Layer 3 of a small transformer language model trained on English Wikipedia (11 layers, counted from 0, width 96).
A neuron's activation on a vector x is SiLU(gate . x) times (in . x), where the dot is the dot product.

Input weights of the MLP neurons that the questions are about. A number n stands for n times 0.003.
n36 gate: -32 38 5 39 0 10 -13 -53 -28 -36 -37 -17 17 -26 -15 -7 -19 25 3 -9 -37 28 -46 -26 8 18 31 17 32 -27 -37 -2 -49 2 39 -25 14 28 -17 -34 20 10 -6 -25 -25 2 -46 10 -34 10 12 4 -28 56 -20 -28 -7 -23 11 25 7 -15 -12 33 -3 32 -8 -13 -13 -13 2 -23 79 14 28 17 -10 14 -51 26 30 17 38 3 -40 -49 38 -23 -6 49 -16 -17 3 -1 22 3
n79 gate: -6 34 -83 -15 42 -22 4 26 -46 35 3 17 -7 -4 3 0 24 -35 46 -3 13 22 17 -11 9 -23 31 -23 24 22 8 -33 -28 -5 4 2 -33 -29 -45 14 2 -10 34 46 39 -16 -14 -54 15 -46 10 -31 -10 9 0 -56 -29 24 -16 38 -15 -53 3 47 10 -4 29 31 23 9 19 33 24 27 -11 41 8 -56 -35 -7 7 9 21 23 -26 31 -2 28 -10 -12 1 37 23 -38 16 -44
n144 gate: 16 10 -13 3 -17 -15 53 23 -2 9 -17 8 -25 1 -12 2 -7 -32 18 -22 -29 7 -15 6 -11 44 21 -1 2 -19 13 -34 1 20 -2 -14 22 -12 -11 1 7 4 -13 -25 21 17 -41 44 -17 29 59 -15 -2 -20 -26 23 11 24 33 -47 -12 -23 29 -20 -5 -48 17 -12 22 -34 -7 -19 18 4 22 0 -24 39 -5 29 -11 -15 51 -12 3 -10 28 41 -1 -22 -14 9 36 36 -29 56
n162 gate: -8 23 -8 -1 -10 17 34 -35 -3 61 11 14 30 -33 -6 -40 -19 5 -13 -21 55 -38 7 7 21 -20 1 33 7 3 18 -22 -4 4 -17 -22 -45 12 -16 13 21 27 -15 20 29 -15 41 -19 21 6 -23 -14 -3 -39 -4 -1 15 -24 57 1 2 -11 -42 -27 -37 56 29 -24 -38 12 -26 -21 -35 -52 1 -13 -24 22 -7 -41 35 11 25 -13 17 24 7 18 33 -16 41 0 28 -54 -27 31
n176 gate: -50 -24 -36 -4 57 -26 -24 -32 -41 42 -27 14 -27 -24 -28 -2 -37 -27 -1 -18 -22 -2 -39 15 -4 -9 39 39 20 -24 19 -14 -19 16 -19 15 -21 32 3 -23 -7 -43 14 -90 -18 0 11 29 23 -1 -30 23 -11 -3 -27 -8 -1 -35 -6 7 -1 10 -26 -5 16 -17 -9 19 28 26 -17 -67 -11 -37 -51 21 -24 -31 -1 13 -52 13 -26 21 3 27 -9 12 -28 -23 -8 -15 10 47 44 -15
n189 gate: 16 41 35 25 5 -56 -66 -4 -17 34 18 -21 -24 -2 -47 5 5 -10 -15 -8 -6 4 -26 -1 -27 49 -1 -6 28 35 -33 63 22 -12 -14 33 -9 48 -27 -37 -11 26 -15 -2 6 -47 -21 -8 -36 10 30 25 12 13 13 -9 -10 -7 -40 -54 -5 21 0 -57 22 -23 -50 -38 -2 64 -9 42 -24 -35 14 51 -13 -6 -23 -2 -83 51 -21 -28 46 29 -6 5 -18 24 26 18 -25 -12 -14 -9
n36 in: -42 -18 -9 49 -8 -13 -23 -7 37 -22 38 -23 -48 50 -10 -45 -21 17 -11 -10 20 31 -37 0 2 -7 -66 9 -20 -37 55 38 -41 -3 17 -34 -27 -26 -5 16 4 -36 -12 25 5 -10 37 -26 -47 -37 -35 15 -6 0 -3 -18 -11 4 38 4 -1 -33 52 47 40 -31 36 -1 -39 -33 -26 -14 38 2 -7 50 0 -16 -30 6 -10 43 -55 -6 4 -22 41 5 17 6 37 11 -24 -5 5 9
n79 in: 32 -11 4 51 30 27 12 0 20 -9 -56 2 -56 -38 6 32 0 34 -27 32 28 -7 -2 7 77 35 -1 48 -40 -3 -26 -25 -7 28 15 29 -37 -9 42 -13 -46 7 -10 -53 26 31 -31 -41 -19 29 -17 -1 20 -35 21 6 59 -57 -18 22 -17 21 9 7 1 41 4 -10 -28 37 27 -13 -34 39 -16 20 -29 -59 -11 -16 -30 -37 -33 4 24 50 37 -3 25 -49 6 33 18 -11 34 58
n144 in: 41 63 -50 -42 65 -45 -38 18 49 -17 -7 -9 -25 13 27 -40 -5 8 23 23 16 8 -7 31 8 13 6 3 -6 -18 -4 -7 -20 -31 28 -2 -19 35 19 -8 -42 -39 11 7 11 3 51 -35 35 -3 12 -3 -16 -16 7 -24 -35 13 -16 -32 -5 30 -34 -19 -27 -30 -20 -27 24 0 -3 -13 -18 -30 23 15 31 -5 -26 14 9 0 20 17 25 15 -36 36 -24 23 -52 -12 -12 10 8 -42
n162 in: -21 -25 -38 -8 -11 17 -14 64 -2 -21 -13 8 -30 20 -23 -28 8 39 51 4 51 14 -44 18 36 11 -34 -15 -1 -22 16 12 6 -30 7 -6 -31 -14 62 20 -49 -5 -1 47 17 -14 11 5 -5 25 6 -1 -2 5 -33 -6 -94 49 -20 -47 11 17 28 26 7 -35 17 22 -24 -5 -14 -10 37 -18 3 9 17 -20 -30 -9 -24 18 -29 -22 -11 24 11 11 0 -8 -28 7 -3 26 -38 21
n176 in: 55 -18 7 -31 7 27 51 23 -11 -27 60 27 13 20 8 6 19 73 -15 18 32 -47 42 40 -50 32 15 9 24 -40 31 4 -29 -1 -13 -25 2 -28 2 29 -30 -4 -12 23 -17 -5 -4 -18 -20 -14 -21 -5 -41 11 -7 28 7 2 28 12 22 -58 -42 -35 -31 -2 -10 -21 6 -20 8 -8 22 -2 -2 61 3 -11 7 15 -42 -5 7 16 62 -34 22 -11 0 38 -3 22 -23 22 13 83
n189 in: 8 46 -29 24 -18 -11 -15 27 -4 3 20 24 30 9 -10 14 7 79 -30 32 21 5 29 -19 -22 33 -17 -14 36 -20 10 -22 11 -9 -46 -37 -7 -18 -29 -6 -5 -61 -14 29 -18 -11 -22 -12 6 -3 12 26 15 44 -21 -4 -12 5 -32 30 26 25 -41 -20 11 39 -22 -22 -4 -23 -24 -3 -14 21 13 71 36 -62 13 -21 25 10 46 3 -20 -32 -3 2 35 -3 -48 44 63 -5 -15 -9

Each question shows a token from some text and the vector x that enters the MLP there. A number n stands for n times 0.048.

" second": 3 -40 -8 39 -32 -12 34 -9 1 0 -34 8 -14 1 -5 45 -17 14 7 -11 -20 -28 30 53 -52 24 27 5 4 9 9 32 -3 -25 -49 3 -3 -2 12 -8 39 -13 53 1 23 -29 -3 10 -17 -12 15 3 3 -1 6 -21 6 -33 0 -21 -36 5 -34 18 8 -18 8 -30 22 34 11 25 -12 -13 -23 14 -15 -7 11 22 10 7 -1 -17 -20 16 9 -50 -29 16 44 36 6 -19 -10 -8
Which of these neurons fires most? n176

" Form": -9 33 10 43 -30 25 -8 12 -53 50 -12 15 21 -5 -6 -33 42 2 9 -30 10 -17 -4 -30 -23 -37 -1 -5 -14 10 6 31 -2 -11 7 -17 9 35 28 -24 19 10 -11 22 29 -9 0 -17 -10 -16 -18 24 -14 -8 64 17 -24 2 -17 -59 32 -11 -12 0 -15 17 -4 21 -3 -9 -11 5 4 19 14 20 7 38 34 -35 0 2 7 6 25 2 7 10 -24 -13 9 48 3 -28 15 59
Which of these neurons fires most? n162

",": -1 10 7 28 -24 15 -31 5 -4 -3 -1 -19 33 7 -15 -1 1 -33 1 8 0 16 11 2 -2 36 -28 -27 -16 13 50 -7 27 -69 22 -1 11 17 49 34 25 -6 32 -9 -14 12 -30 10 -10 19 30 -19 2 -26 24 -52 22 -19 10 -8 -14 -9 2 -27 7 -13 22 -20 1 -46 -18 -15 -3 -19 -4 3 -42 5 2 -6 52 1 22 1 19 9 10 19 -2 -14 15 11 -12 51 -11 -6
Which of these neurons fires most? n176

"uring": 7 -8 -6 24 -65 24 31 11 -2 -20 -1 -3 12 16 -5 48 20 8 -7 -16 4 30 -30 28 1 17 -14 -23 -15 12 -6 21 23 -20 -18 -9 14 6 48 24 -17 -37 26 6 22 11 -49 -11 2 10 62 3 15 -5 -8 13 13 19 12 -5 -2 24 -3 -21 35 -10 -2 -20 9 -20 1 18 -23 5 -65 -2 -16 -3 35 8 -14 25 37 -40 14 3 -18 -68 5 -35 -8 37 -20 16 16 -18
The most active neuron and its activation: n189, at about 0.4

" USA": -14 -3 -34 9 -47 -15 39 4 -60 43 -35 -8 32 3 19 28 2 -5 -26 5 24 -18 18 -13 0 40 -33 24 3 -1 -17 -20 30 -19 31 -2 16 -3 -8 0 -23 -23 41 15 -2 -17 36 -15 -4 -12 25 -18 36 -3 39 -21 16 -13 12 -5 13 -1 26 -15 10 0 14 -3 -23 -18 27 -7 53 33 -24 21 34 24 10 13 21 12 13 8 -2 -8 21 -58 32 41 23 9 5 -8 11 32
Which of these neurons fires most? n36

"as": -10 -25 20 -42 29 8 26 14 13 20 -1 -1 -27 -31 -3 -20 5 -76 2 53 31 -23 2 3 -12 -24 28 -11 4 -7 0 -6 11 29 29 -4 -8 0 19 0 -26 64 -19 -17 -18 9 -3 -23 28 -10 19 -1 27 0 -16 -19 -6 -26 -8 -38 -22 41 10 39 -2 -20 6 -8 9 -26 -8 -28 -20 30 23 29 34 -3 -27 -17 17 25 22 8 -18 3 -7 -10 -38 -39 9 -16 -18 -19 -13 33
The most active neuron and its activation: n189, at about 0.34

"ons": 26 4 13 28 -16 -33 44 -7 -31 -19 26 2 -25 15 5 8 -2 -35 10 19 33 -20 -14 -7 1 21 19 -3 -35 25 -33 -25 -18 22 5 -10 22 1 34 42 1 27 -5 -22 24 -5 -42 -6 26 -13 28 1 41 10 -24 -20 -45 15 -7 -20 12 -13 37 -1 6 -49 21 19 -15 -16 17 -15 10 5 -20 46 -32 -27 29 -15 27 29 -28 2 -15 -20 -18 17 35 0 16 29 -59 2 -27 -11
Which of these neurons fires most? n79

".": 15 39 24 3 33 -22 -17 4 31 -12 -34 11 48 6 18 53 24 -37 -2 -21 -4 -14 10 14 4 37 8 -11 8 -13 29 -21 -31 -13 41 -10 -11 35 14 -2 11 8 -9 -39 58 28 -47 -21 18 10 -21 14 -4 26 10 7 -12 -24 1 -34 15 -8 22 -43 38 2 23 -35 1 10 -1 3 2 -7 1 1 19 42 54 8 17 32 28 12 3 20 21 5 -4 10 4 10 10 50 -36 -20
The most active neuron and its activation: n144, at about 1.4

" 9": 12 -15 30 39 9 -7 13 -46 10 2 35 13 35 5 12 9 -22 -28 -3 35 0 18 14 12 -10 -13 25 -8 13 21 -48 -38 24 -28 32 -21 23 5 47 3 27 -19 -4 9 19 -3 -12 13 -57 7 45 -18 3 18 22 16 5 -1 29 -49 13 6 13 -23 4 -19 -42 -7 17 5 45 21 -5 23 25 -20 -3 1 16 20 -21 46 -17 -5 -22 -3 30 -15 17 -1 34 36 11 14 6 3
The most active neuron and its activation: n162, at about 0.31

" Air": 33 -20 -17 19 15 -25 2 -2 -49 33 9 0 -47 -6 19 12 5 40 49 21 13 -31 -22 -13 10 4 -39 21 -11 -32 6 -20 8 8 17 14 41 3 -44 -27 29 0 17 -11 -26 -9 30 -4 -40 -8 -8 7 -32 1 32 25 19 -2 -17 35 56 -33 17 -22 8 27 20 30 4 -11 12 -18 -2 16 -33 44 -8 -28 -15 -9 10 11 -40 -1 -25 9 -10 -22 -25 -30 -7 3 36 -18 -8 12
The three highest activations, in order: n79, n176, n144

" In": 35 27 17 18 7 35 -24 38 22 -26 5 -9 5 -10 1 -32 -23 16 -32 10 34 -19 -19 20 -7 -1 34 -12 -34 -15 -8 4 -16 -14 2 -21 -39 6 46 3 -24 -8 -5 25 56 -22 13 -38 -20 -13 17 -13 22 8 32 25 -27 13 13 -41 18 -43 -1 16 -32 4 30 11 0 -31 9 -3 -18 -20 -9 -17 -24 7 2 4 -15 27 5 -24 35 2 -17 -23 -32 -9 20 40 17 -8 -28 52
The most active neuron and its activation: n162, at about 3.2

" Ol": -23 7 8 -22 -8 15 -7 18 -29 18 -1 -13 21 -11 -26 -15 -9 -18 -23 45 26 -19 9 -28 -2 -33 -28 33 2 -15 -9 25 -20 18 44 28 -18 6 -10 3 -21 -12 11 18 4 11 29 -5 6 -50 3 15 12 1 0 16 -2 0 -15 -8 -19 11 -49 -22 26 -13 -19 -7 45 -29 21 -18 -12 35 4 -12 -38 34 -21 -43 -19 -12 -30 -29 -40 3 5 27 17 -3 -2 51 33 -35 -1 2
Which of these neurons fires most? n79

"r": 31 4 23 -20 -35 -5 -20 -8 -1 -12 26 25 51 8 16 21 -12 41 -25 -9 49 -9 -16 -11 19 -25 0 15 0 -18 -29 -7 -13 6 -25 -5 38 -34 23 -7 33 1 24 -10 -6 -17 -18 15 18 27 27 20 16 6 17 -28 -27 5 -7 -30 34 -5 -21 -29 13 -38 -19 -38 65 -13 32 -20 -12 40 0 -11 -8 29 2 13 13 23 -17 12 -30 -12 7 17 10 44 -11 -7 -35 -12 -33 -27
The most active neuron and its activation: n79, at about 0.58

" Me": 9 6 35 -18 -1 5 7 -11 22 27 -5 -9 -4 26 -4 -39 -6 -3 18 57 15 -41 -21 -27 -22 -23 -12 32 -7 8 -1 38 -20 29 40 -1 -40 -2 -13 -74 -30 -37 -26 5 55 32 -15 13 -8 26 1 -14 17 -5 4 -3 -3 19 13 -2 32 24 37 5 -31 -19 3 -27 -13 -23 18 -9 20 5 13 11 -16 9 23 4 -11 -2 -6 -41 -19 -8 -13 52 2 1 19 39 -6 1 11 13
The three highest activations, in order: n144, n162, n176

" N": -10 -4 -3 -35 9 0 -13 30 2 26 -8 -3 7 -29 1 31 13 -19 -18 32 -21 -27 27 9 16 19 38 10 -10 4 -10 -5 5 3 62 6 -23 -7 14 22 32 -33 -26 -8 -16 -3 18 -12 -13 -21 -9 -13 -3 3 50 26 -19 33 -1 5 10 3 46 -7 -25 -13 -13 13 20 -68 -4 12 -2 13 7 -18 7 10 -23 -4 15 18 17 14 -3 -28 -12 15 7 35 3 56 -1 6 -12 33
Which of these neurons fires most? n144

" on": 11 33 3 25 3 -8 -8 -10 17 24 -1 12 -22 22 -18 -5 0 48 1 8 44 -11 -20 8 12 6 39 -46 -28 46 8 34 9 -19 -31 -16 20 11 15 11 1 7 -27 24 19 19 -24 -28 -13 2 69 -12 3 0 47 45 32 -2 -30 -42 38 14 42 -7 3 5 -14 -1 -13 -15 -22 -9 -30 -18 14 -1 -13 14 -7 -2 4 22 22 11 23 5 -25 -35 14 -15 -3 47 28 6 -40 -8
Which of these neurons fires most? n189